Layer 8 of a small transformer language model trained on English Wikipedia (12 layers, counted from 0, width 128). Numbers have three digits each and are written without spaces.
A neuron's activation on a vector x is GELU(weights . x), where the dot is the dot product.
The model reads these tokens: " and" " local" " access" " road" "s" " St." " R" "oute" " " "45" " (O" "ld" " H" "ick" "ory" ") and" " D" "ick" "erson" " Road" "." " It"

The vector x that enters this layer's MLP at each token. A number n stands for (n - 500) times 0.0086.
0 " and": 627328515325431509413429622534453640517384741489731539584670644456495563514599247523453597386479411326505599671480685576353299533424646800531846672487662451308517659321498447468348650372588373715521406440622515714528390588370676604501390350498269514292617312607415520416725490455361545362571472629617511423548484714441446714528329542406568474415543329524387483503383333311509477281470
1 " local": 493381399406365491441484525426423472510483563381782627559596774522519554687669423476440473357412470171466584658604588445455425562372742830446789648598613584292522635234536496401390522623604417616536626499678501697562476699381485659592354286386335593380710435608479502436548401529302708374425466613457537557433512697436456561560293441378604366417523388585270338573434470308471492382477
2 " access": 452338431402303493352487570426446596469515543401977606670564711468527541527608350520409345493472444304370529604644510359450315700380767868534653512688534607382571663427522586304476464607762407666409488350731562543606478527419483713562359348342419449443721457659401518392668284440413645503437544588469531566328524693428468583519228450422492288399573436540341225621407531421503581380542
3 " road": 369305326445271422433433495432393514572389574386734744611672733550542589532613355678471353322561566331422587606579441458375301705415733823478650541653584401317553683389411589503419533715536461590569553406529533540455482581333529671625296310343433554523717446548394594448662271487408730372297574554477667562368507746331407629665274500441571385544562454478401308549525462422490537301403
4 "s": 393403509452331635450450496463377521567430482405694642693593850459528588525714413689450430415580518274359670748537525459497380488347643795463610586678605361368651668431482526415446561614551268553471520374380574603511496463410518634521290401321447506345734477648223623483554291423400651416452383429401596538507419701363374527613166690354516438447495370614402377541479617568498639402538
5 " St.": 590408432267458536368485642484499429490513529567614740501638673598599535554569361515534408412506575363237641777498458413460366595353597756555762501723608428290525701367369556484397628652596400537476654380664449671528511491436461606446401244269349575403541672697556552529617396546513708332494421470578572520502477714269479573716273583419638374211520436222314380546423331338525495380588
6 " R": 536447393451493655279590490330565448574398709413721558686530605517695434630669245465447413344512602159354664574811616413506357544512544685467703567448611392333445495424368569343393566694614333431573518402626533533578536640398658531452385336207349566584548635642332522665787330613421709198350341570536500690509384612479404628572363521469587422477535444453432260672497569409554503389346
7 "oute": 485363393420363431336482516466454538556509633522861640604655657409679448405662330636435355434529540326445634633534546327357479552333556839443689507589528395315554658267384657410380593732660442531423541350585374601457438381249469544531339391329430554575671585603453592593648363559366632452377617572574680608413418743320523651611172553484636261427672344446345330533476634499586636326383
8 " ": 519543427358458445450568529445518445581414551467653602646717723458617688479698186490462340491609554327471631505540569441446349459385642812475809435521484474401488691278360475353429506719595398577380598347442536567522489610303615551450337401409467554510594535720279456468626456626518529324340433540509728642367474856278458566700220592600455343288549347431286388594468644429647634428314
9 "45": 350475357338437496351516604505559459641527441477764605569716780567614627554728328658571474422480553363308538762514536478416318527441564721546684461535618360400550546378456507478366548611677297619482605466415554657497535548385379697443285466299412636514656335622312460485626457661472492331317460411462668608341559733303386659610299509530488302402673470343160279590525568438599534433397
10 " (O": 529393294236446548418509574375482429584541588494662719482536603369480558658764340571534468466413511380428614540527532247504363409367554808543772469635689283250569621324455678420430756613802329520497569476525587725458484596459629582343409380431565635463403467697326549500638358473365641330377517566574690509585449780191256658666304465521523435455494397446297500476323675481527422510477
11 "ld": 560320372413566425434565448361690387478572521513840616542564819452549392576712364484526597553448588327330537517572460417406338477504615622427716457554699427243598414405388534428427630602619499628614587516508699651438493738357428378477379506338383641615672629603303481418595432541471689345464361397628472482448367756237535626681152352501575336512629418458248494637470538408416444388598
12 " H": 417345276435325565415598375312378576481444641410630640709647709448627473557632474613442492511611515207277593469640516521429476321478664703448788497521674435387552400400441672380452590652625275423505452434531541639492411591433626535533457343130511579571606580708347431475641458693478711330442503541614448616504573780353410836496240475564531418425560398380380287540445610417378514316521
13 "ick": 442325369564452567367596600453560457535429680496774672427538815542613391479754275605473473557545671395270618573643413507426348491498572690355714332538672481305628537360454627489438640553689428622433445488510638554336452556489415526516266528420381649602668679618330423499512494538553723360354318500566495521325480701350468761452242301535474429419526357511463287546515304532342442427429
14 "ory": 371428432490457664332506535428408377426404578417772742477589753407522456595763454661517341433582638244388596559427471612470510520476409697499714436416689369292679607284516519394437632608699395666353571535625619475407522616441421574552154314292475633542724586559323532462526410656578666420334471490661556424496508812396476730581316462472483425301588322361441303477386526543357489544444
15 ") and": 470458324253363468347533558491485475667560504534677592673565747542622421603701424662498457445400511314414620544474678464448414456410582828389754507566567368433585677140402362415394582542687329579498620478618636498483474549388744757486385369314304576520670393679441497426628443530347677375475445621529632439374394670348387537689168580313588498379465369550468390467505436512502512389568
16 " D": 448487332384418457365501426461469474532376569509623656604526734509703549680735313561460485511489588286255576605566606336459394449427724888461796552510611426230521511446367504432312584593608420451592712316621519698420484603430633527424336376327360563491646721741416410506732429579353599346403481558412566561515485695401335638648267466448496472506555349485374384630396518318521620344464
17 "ick": 530463259380520575305576597479503533602377585515680669482562809487582522501711261589421410531513578539228662685677434447426279597517653733342710475606727490277625503407411538514418560545672464557527494386489608610416496546394386604515411553282345607670620683676424469575469427460680654299384409547587431537353367603385481636522126304479401408381560337501395260566490391463313629441529
18 "erson": 323478450371355644375575642455491411703376545427728698609546772436439473532745414667435259334613555317293697622476570453430428569534535595350857541426661404366675648420392495510499523546585412673334604373601645499525528633457315647529352372225350505638677627602335501440499384614591503344425440536605563641425444823432583648622178505378393397361454419495417386635352438399330549498504
19 " Road": 425310348423173485359537544336446531603393533468745757669690608556535532517620328696518378343611663336304639666457510414383324613437750750488576491541542426329553664340319517532379488724630416631450624457593558456466553559305500723477381294312437561609709459518410570496623341530403766347284420567557710574516464693334419707647171437455504441441513401492453309572488545466495646435423
20 ".": 515446330341424502525451645525468495658439551444803650602620796490556546640589316609561450517508574394300576759545529589432434482418632814356646606606576433270479623248385463496397665513688442506345490484595560533512435491347694598363279343230341518463707295679330554494568393431394570420581390516572593538524534670443489525689147462498647401443555326564351356568457387395596554350482
21 " It": 540491189259252331608440581459383573562601560487697654523496737598554441566615310689505466431490649227428545666587491588340389385466732754400812612469661432330562688424573433330332669601534301620418524411546508538585511505486583692483229380233375598435593479587386542423594388510416610422471443570522603518526388860369284521737310559418571406515631342594352434556429458451524532487476

Each question shows the input weights of one neuron of the MLP. A number n stands for (n - 500) times 0.0021.

n466: 316620338465390547470710707623629523613546361460323314693470600670675512492450463416387621504500329535454468338334464545561623331313410572318538479300558519522599608528511510569659608540326568336570311532310603673486501436351401440644322628613406633450471472400491427633702615498407586374478642518463379607454583445506586435382327572506689556520523553372451731398670564309530523387489
Its three highest activations, in order, are on tokens 9 "45", 12 " H", 15 ") and"

n224: 467493450609504228505440402608482621552586618251518477298536678504524527497615682589329426542649486770351657328447268746488467214672853334484387469380537641452497376526514297624529254426469617439439332637440602490446603550502591546505199627725613508481358583254549514358600511530470624638384366753360531603585738589582464371502469583367495387482614550394494478387349294360630397616422
Which token does this neuron like most? 13 "ick"

n239: 545391339379658659469499535553378433462542470429623397390430589489453486313625484663546546720320621684591732597698310480554518253361273427472214373649478768325544376481411444468571443346655392631667536600643485452463450516489683653584615478602281491470365467356402442605490363593598656547543476559303485381484568415530511516448640377512323560499411456616375429408593568502526581604492
On which token does it fire most, and how strongly? 17 "ick", at about 2.2

n597: 653504391565598341514503600542679456487378418580576374520642684695601404436527620476281392501439532586709501410585691574299504628509471377457374382511266438372446509450456427561501562429506615485678339439874488389510492557271547310426202540613477548574653572578529751551384575243456334573511532319500415597389587491633424524427666384593484582427586473447617451507588399586586636375409
Which token does this neuron like most? 13 "ick"

n257: 483414545652497364466401390781268477460406565503697436417603315487495438466470476505600505467612564298628633406527510582731429448476449719607553696561297396648487579503435457500481478401508583471401520498388497509653367516372794488437523666556581516332335420422580370744477333540339543580528637622520460460783355569490604358414571601454463427552260568425467459488640443333623325573583
Which token does this neuron like most? 0 " and"

n369: 581536566514538640527378514497467454626377500350538519623545439520627783395544457547459432493189416558566360327394512410392383258650440542447428536693724473370434398543669452612424631444368617351638397637339548639585543385506737626523560470422794686485567416474491528588371480563652420586469414492652418394588462393384557448243596460695319338568493326382367358606515482501535619649404
On which two tokens does it fire most, strongest first? 10 " (O", 17 "ick"

n657: 563547704596582505396524387481457616421571389443378532414389814300540325445524558276500377410613461318544609573547525223398610678496585455651654695494526612617386481451460513566520410522461634561340534551540461199450410366457475433613432337562459537443383492651516329421336530532670482570734521607249562560346505403518693550556460556260516516608326514584469499364460540498633533695448
On which two tokens does it fire most, strongest first? 18 "erson", 1 " local"

n69: 478341440530541554512510506696307375581423480553507436601820320573614434537536370437513249455407709350390533590621493489578696413491612306445369652279577504539550803635533504601502381487353543483749456593440312488416473483448602405489401449613518422486356488394426562566690540448438471429560458513538519469549338338454766523412426352332629796683481511498542620543520547524527485401850
Which token does this neuron like most? 6 " R"

n712: 532606352453474171466622506360555500394369581453439450585454724391526751260468510407465672356541351637616492362294529573330522341580393315387635583410326617777478455145684397457549513543620603699436510313219544440325404355501452488621573556615545352696589425575361456368561477511523386358442606575380654636530362729684521299535576663595551840307419481419613664568648539422829556416290
Which token does this neuron like most? 8 " "

n7: 467537470488437398552466301457461431653609498874591315320383512417640433477478710357365589585400491408558522428514557607320549350658531520593558591448528406353423483504634322482580495596535662391423578568598334480714370480491606352456732347601542490592715420354456444504432385508316684492654308474783480566434562459448519523529558484313394384584438389738514703482601437474358296531733
Which token does this neuron like most? 11 "ld"

n695: 544356545337567365683610507325634357486600673543626505427260497598624378399455512481341544585437227508423374785548496367526565722564477374694459352583500395581322495541552443680511616544604665632515496533370387382558669526225630371427401622530522474647661527464660444665499409547427475611492528610393501405623478333487468345404479749381412412434442422468466472470439556450749357596467
Which token does this neuron like most? 7 "oute"

n12: 713563498456439505582297368400434433455471528404375525595606482519542762523521667606613589497466586407438545643468360251474491537450626317548412470424526577299387521474435557466746534398408399690550497571407434472492340327397463478499615391603583534642456297597540656516414476389477427561457472630507594303585320537476637744445554498587535543588354475543395335472417381500546638651709
On which token does it fire most, and how strongly? 19 " Road", at about 2

n87: 507660463556524504295541431497370534409627616597368333356675421457399476494669339498485733446432449506405459424464475374597395657631336500609556573566344430453377358486376497455381714354566426568699672737535525320570685379428554691463215610680533464617541427673575461420597484288555468459409635426494433321640759382449518354364669415460600333547533682471174431375594494855590578423586
On which two tokens does it fire most, strongest first? 9 "45", 10 " (O"

n412: 574254290510566531516620695528383448247563491439412550549644373495543459663709493372628381584588460513672406347396372459676548171533398354354473625388587421382529630514615512773601783505434439387575478612600619420492403443558418753616446327454542606575295274327643594478527378577524376522470453551482287382475472637491314374450527504693538618402445595626500374714669450319539363698648
Which token does this neuron like most? 10 " (O"

n198: 551206605465258695507633707568431294601785629453527491570519628434395669363307621529381387570567416467679486545628609536486600579372421433401418591521533309616539422401574415610420320590563512558457681666426600545243377520426377385626418510681653619531406386557549299427511534580357525500449381589525386354577548454546488441452627514453634348446457652807443541446526317352696402471567
On which two tokens does it fire most, strongest first? 1 " local", 0 " and"

n517: 384302671595619585549581578342521431414458525738513289507572551394441471365538420658414476527576499547565400395509573712504557541681279539476450661320593635554401614577487423360407530500430447613554425493473538587760470433241506523515315681407534646381693477605509551609718380388256566442600508670290415599432465251581647467405650254434367434272464512343634507500579531407602572437575
On which token does it fire most, and how strongly? 0 " and", at about 2.5

n145: 288550350472483553407480493395563465489511651446299422528567346471475720544334546549271475655655447419415388621589431446570370289612540666716680480420543448430614293576594440706712476429484709387428537639470417418393171334535521620580488295760414564545285507445636566420541495602397637647459598770228434700539742482487372717401638626370296640507456576433537534458435602483412512400402
On which two tokens does it fire most, strongest first? 12 " H", 16 " D"

n330: 563575397588587462547488418343553512412415513471633503537300714467450574258487534507404538349378334536661617644414526687622358580577491493527495574260553507559580230465551503693473602671426483489664556482448328399457353457532536447318471398460585493288544405422628314400538463620499479545465600519558271384297546550560681648515444480585498501528502529480588520484290653627613632671576
Which token does this neuron like most? 14 "ory"

n337: 460411590727360361601651490639377583633180651593412472576397313316533426482433258291395493662309386687388458572412442382432415364403558686448559309446492455434469427779488411581498464520392481393721857580536463635460514525517536307646497590492680507600645616510315366566589625539656587336360450425486408491733641635651502354395522387327423629531488420759593616506592508174509552605602
Which token does this neuron like most? 16 " D"

n682: 583285640630278555561677556394818485434405515434333404567569512490659539493334643398444342503543515583511561486635312555615457394348409606390524591379319562593583420639464369652483629525621642671537498447298215380505468514389520600717544589603352268599537399824353619488480249526493508464584453541408640415502488671352479442408523498436278460574554485583611550634693569407615374343525
On which two tokens does it fire most, strongest first? 8 " ", 4 "s"

n312: 524494576502537542532452453504487676492445508496260335660610574527579414476525657511580414685615658484619413536576730532474608654321408402411509383591421447540425323514275499466418747591428513360312325582491320494607494684450466446436529584519419576617443460613560610429523359347645445613618476510678270603414518463588495637511558482415542613630552525475243631683390407496347331532621
Which token does this neuron like most? 12 " H"

n599: 563384330612525732489649365505428528402626514696633341304494446495523363566419428537391549697329620627597495445626552620578446565272499474543565615503517749336470519147399518416614291294470396318490304454566316693485478410412554380603488696369615521581530376471398622446382475773516407577308477423642294559469376433584493571430740675595438659473684528528672442429583624530496543522479
Which token does this neuron like most? 12 " H"

n683: 464498487580520460580590360595485506651367554521251540360538604491667606453680614541570681327356400422740540501491498458594631449414566334652320472463480529588648509499424410546493360592367376332529633385536726440503452471544318497715529548475481636416557412319508537514457445303539505559560558429488552510421360482232566589690499559433610714520524452658298498447689568395451360403600
On which token does it fire most, and how strongly? 4 "s", at about 1.2

n703: 410434347327551628602524322519558496295639629661373407364489528502469467478503426593502788465303463565548520336463457495636525267475357738508515320500428523434333586443538609560473397507614384364529657483615358646540529406346604377414544486369668487548563557245722420594644559334538605534410607376696471434730539599827529585716548458403448468467433560534413666342440516506460631489260
Which token does this neuron like most? 10 " (O"

n352: 620605450631619560670568614519589625621379440718332592344499401459437414426611518615338512396319580483427536516277341400334338397569472539775440394425634502381543424374353591590652639558496376605567509520651499267674579424444472419537680386396540577249444551541524537596330400421563351281524604568724337456486659272528626502370473738482556466514425466489553521570249509383387440576698
Which token does this neuron like most? 5 " St."

n631: 499496620416660375418671514450602330547539403711563322493686501445482536539256463607688455500588421829462666566501317524682530402338550472689601570330525513606638486322499441240422364744457404302557617550595322481428367387344648291587607454540422604490607519421351600552402692500395488571622583435698351671355444332423474411378423455416740622439544581437450380225637491600590408484559
On which two tokens does it fire most, strongest first? 7 "oute", 5 " St."

n17: 733339443744539488747342560505570337469482475387605408526344507518457417755439464527533375442684616420380440433282515546450436422555520412317485421493389490282590597407513391574569501652476564381410547624470587590414529580566538571544476490543584608507474597412603497491309498441655713504510503408593590576606383510518659435318529683258616442524472454456593542439372313366623528612383
Which token does this neuron like most? 14 "ory"

n590: 632494634367545460523694631565564272475626506452524343614562520339457592392570328659350404394755454556383424374521594550451642605573579406558560459322400420449846401558420378469447434409352533753466391762475421408353586601596359729550398455615483573530627492553448574623450256440503454440586658520426549320298614408571438344522690529485661665476427630594440691488623500470469309521347
Which token does this neuron like most? 18 "erson"

n298: 387624487471605479706673536537668577377701730560393639450624608586598319661308460376319558493450621362649490464378447572410517440238431379495416385535574331551376528536430334489679468442575582449520517305415487351654529420464649406423456572652726417509474374509606603597344644495610578553511491472443445314562495818579593471456356481657568567620474354484463387310433680411545532300427
Which token does this neuron like most? 8 " "

n694: 512335481343542573565428580401531422646420567374541444687517457471271394318495458546424478471398496626613493412320522492576689633354327507359497530416404556708332480510509529263502580493532335518666576859424347417415551586429570584485312539472517525466749532675626668586299413545467630640628505565607502678528451581486456419482551521577407516555544484736420483474675296405512658580478
Which token does this neuron like most? 15 ") and"

n385: 699513574565501679584645794563571350590592589613294365486419709533303575537565586680507727551594365456215333655529375382350371505585427482384398320569400493548526527701650616492547593402635456609297458417529374562490312214549645304623644528596505455692311470381504440411474506524361646580418714301385492690487587437490295569243626581487359335413554345381354417379440462824598336557708
Which token does this neuron like most? 13 "ick"

n285: 360335606677523452543651530430504530505652612661458485478442715483598337291506460453513400533299380616395413576469651315656654718377491552348482446569493530408496448648775392598447474446406487463623427691490442339547517691649734507468350426437695520649522493471666289374541520338584425544282402566346439448438536520500640488616538419385649629458488586469392541470556443292481217443518
Which token does this neuron like most? 13 "ick"

n480: 506688596407277705577671443476683352398603506572519570548599428511644622383522514437420453534563519221632360282531579442564697412485499597532280470507227386535549545608556322510494626483495606424612460488573309547438570459408582345536544370526437450479510698437410443491657364507351565578622605375416576457474560290488667600662397507355465680506561476506570604467419538455423589390353
On which two tokens does it fire most, strongest first? 16 " D", 7 "oute"

n334: 408370480475566406349461476619537749518281592522569564526564297532394447473513440446495492495532478674565412486360453322556632407399633536505434486256484412577679510736403393924478477460452571320599662509534506685219391662427521671640479368363712510317338611557355311465655577395580387549550417491360471713458670495537619328469524692508412636519508487674729308254546289536599655372353
Which token does this neuron like most? 16 " D"

n706: 657500618447441481520559563566572403456513405478223350609497492493611440378482609613476610390426399313448369547524553491469401482579399292523571580464606509479454405392364626614547594382324434356452757476768479580416342258388528322595699317487543530557648656509668575406494565565518613425640448595467440482604308481553376486486502539442633566642667234631377640533586613439508635553199
Its three highest activations, in order, are on tokens 16 " D", 6 " R", 7 "oute"

n494: 379516523796294681587482318609295460400533612684464370430364466311271555435418439427519402498521486478639638361398600521568282544545609492561461464542352683369504504491477465487446770522307428425436350516693504563599279588615225531688296606479557581608532656341487512809425446431597721478404540281491364653606597431450641655508556474529794447342538385400457689433505431313542623553524
Which token does this neuron like most? 14 "ory"

n279: 372719426249637569593647482662346437542509677755529476613342457347469428405312585347355618588492402583439510590458497593422495569475552517468403677608467493506504578624533569361694442372420274588421690372447499245423408542553404499421519405354688617637393485671394544240533621576593460256492498676431543652658470470304408450267559567582441465584569421490448548287524428550826564608479
On which two tokens does it fire most, strongest first? 8 " ", 21 " It"

n147: 481334441637399524474566344625448483334496400427645374377607470491515511366485456330480342410432456426453471437616328680423509408225562547427595680483596693692483567293631546644580478477537388321616458594564463564417680463528323570415447450533478656282330635380706347439527544762547440589448553448640232525595453402551607392450582640634593685578380304762328637481557629534608446644384
On which token does it fire most, and how strongly? 1 " local", at about 1.1

n138: 707551502379619161330640374512627510747454409411472546490424570519630353587412746574666449455495566554466713564322671392590557358489414624386511527584305562588533559400468450492368363471225464768683467536501431573516533529474516564463549561310405407638616301468634653578355576517465528314330627409414382560467643521509564445349587486230606461484446545472511394424505391348688616433560
Which token does this neuron like most? 15 ") and"

n460: 790482539660567617402610490377308414557450550668413319465594604368511680616641643227584474753468425426667516422565570655371755458370579721518645528480559641303400662400374740517440228353584651541538307525342558353350351605348377339447375619516580294517542509456415532454463528444426416453539550516368544603701396504534398339484736593381444515388572447346459617500863573616552372504697
On which token does it fire most, and how strongly? 8 " ", at about 0.97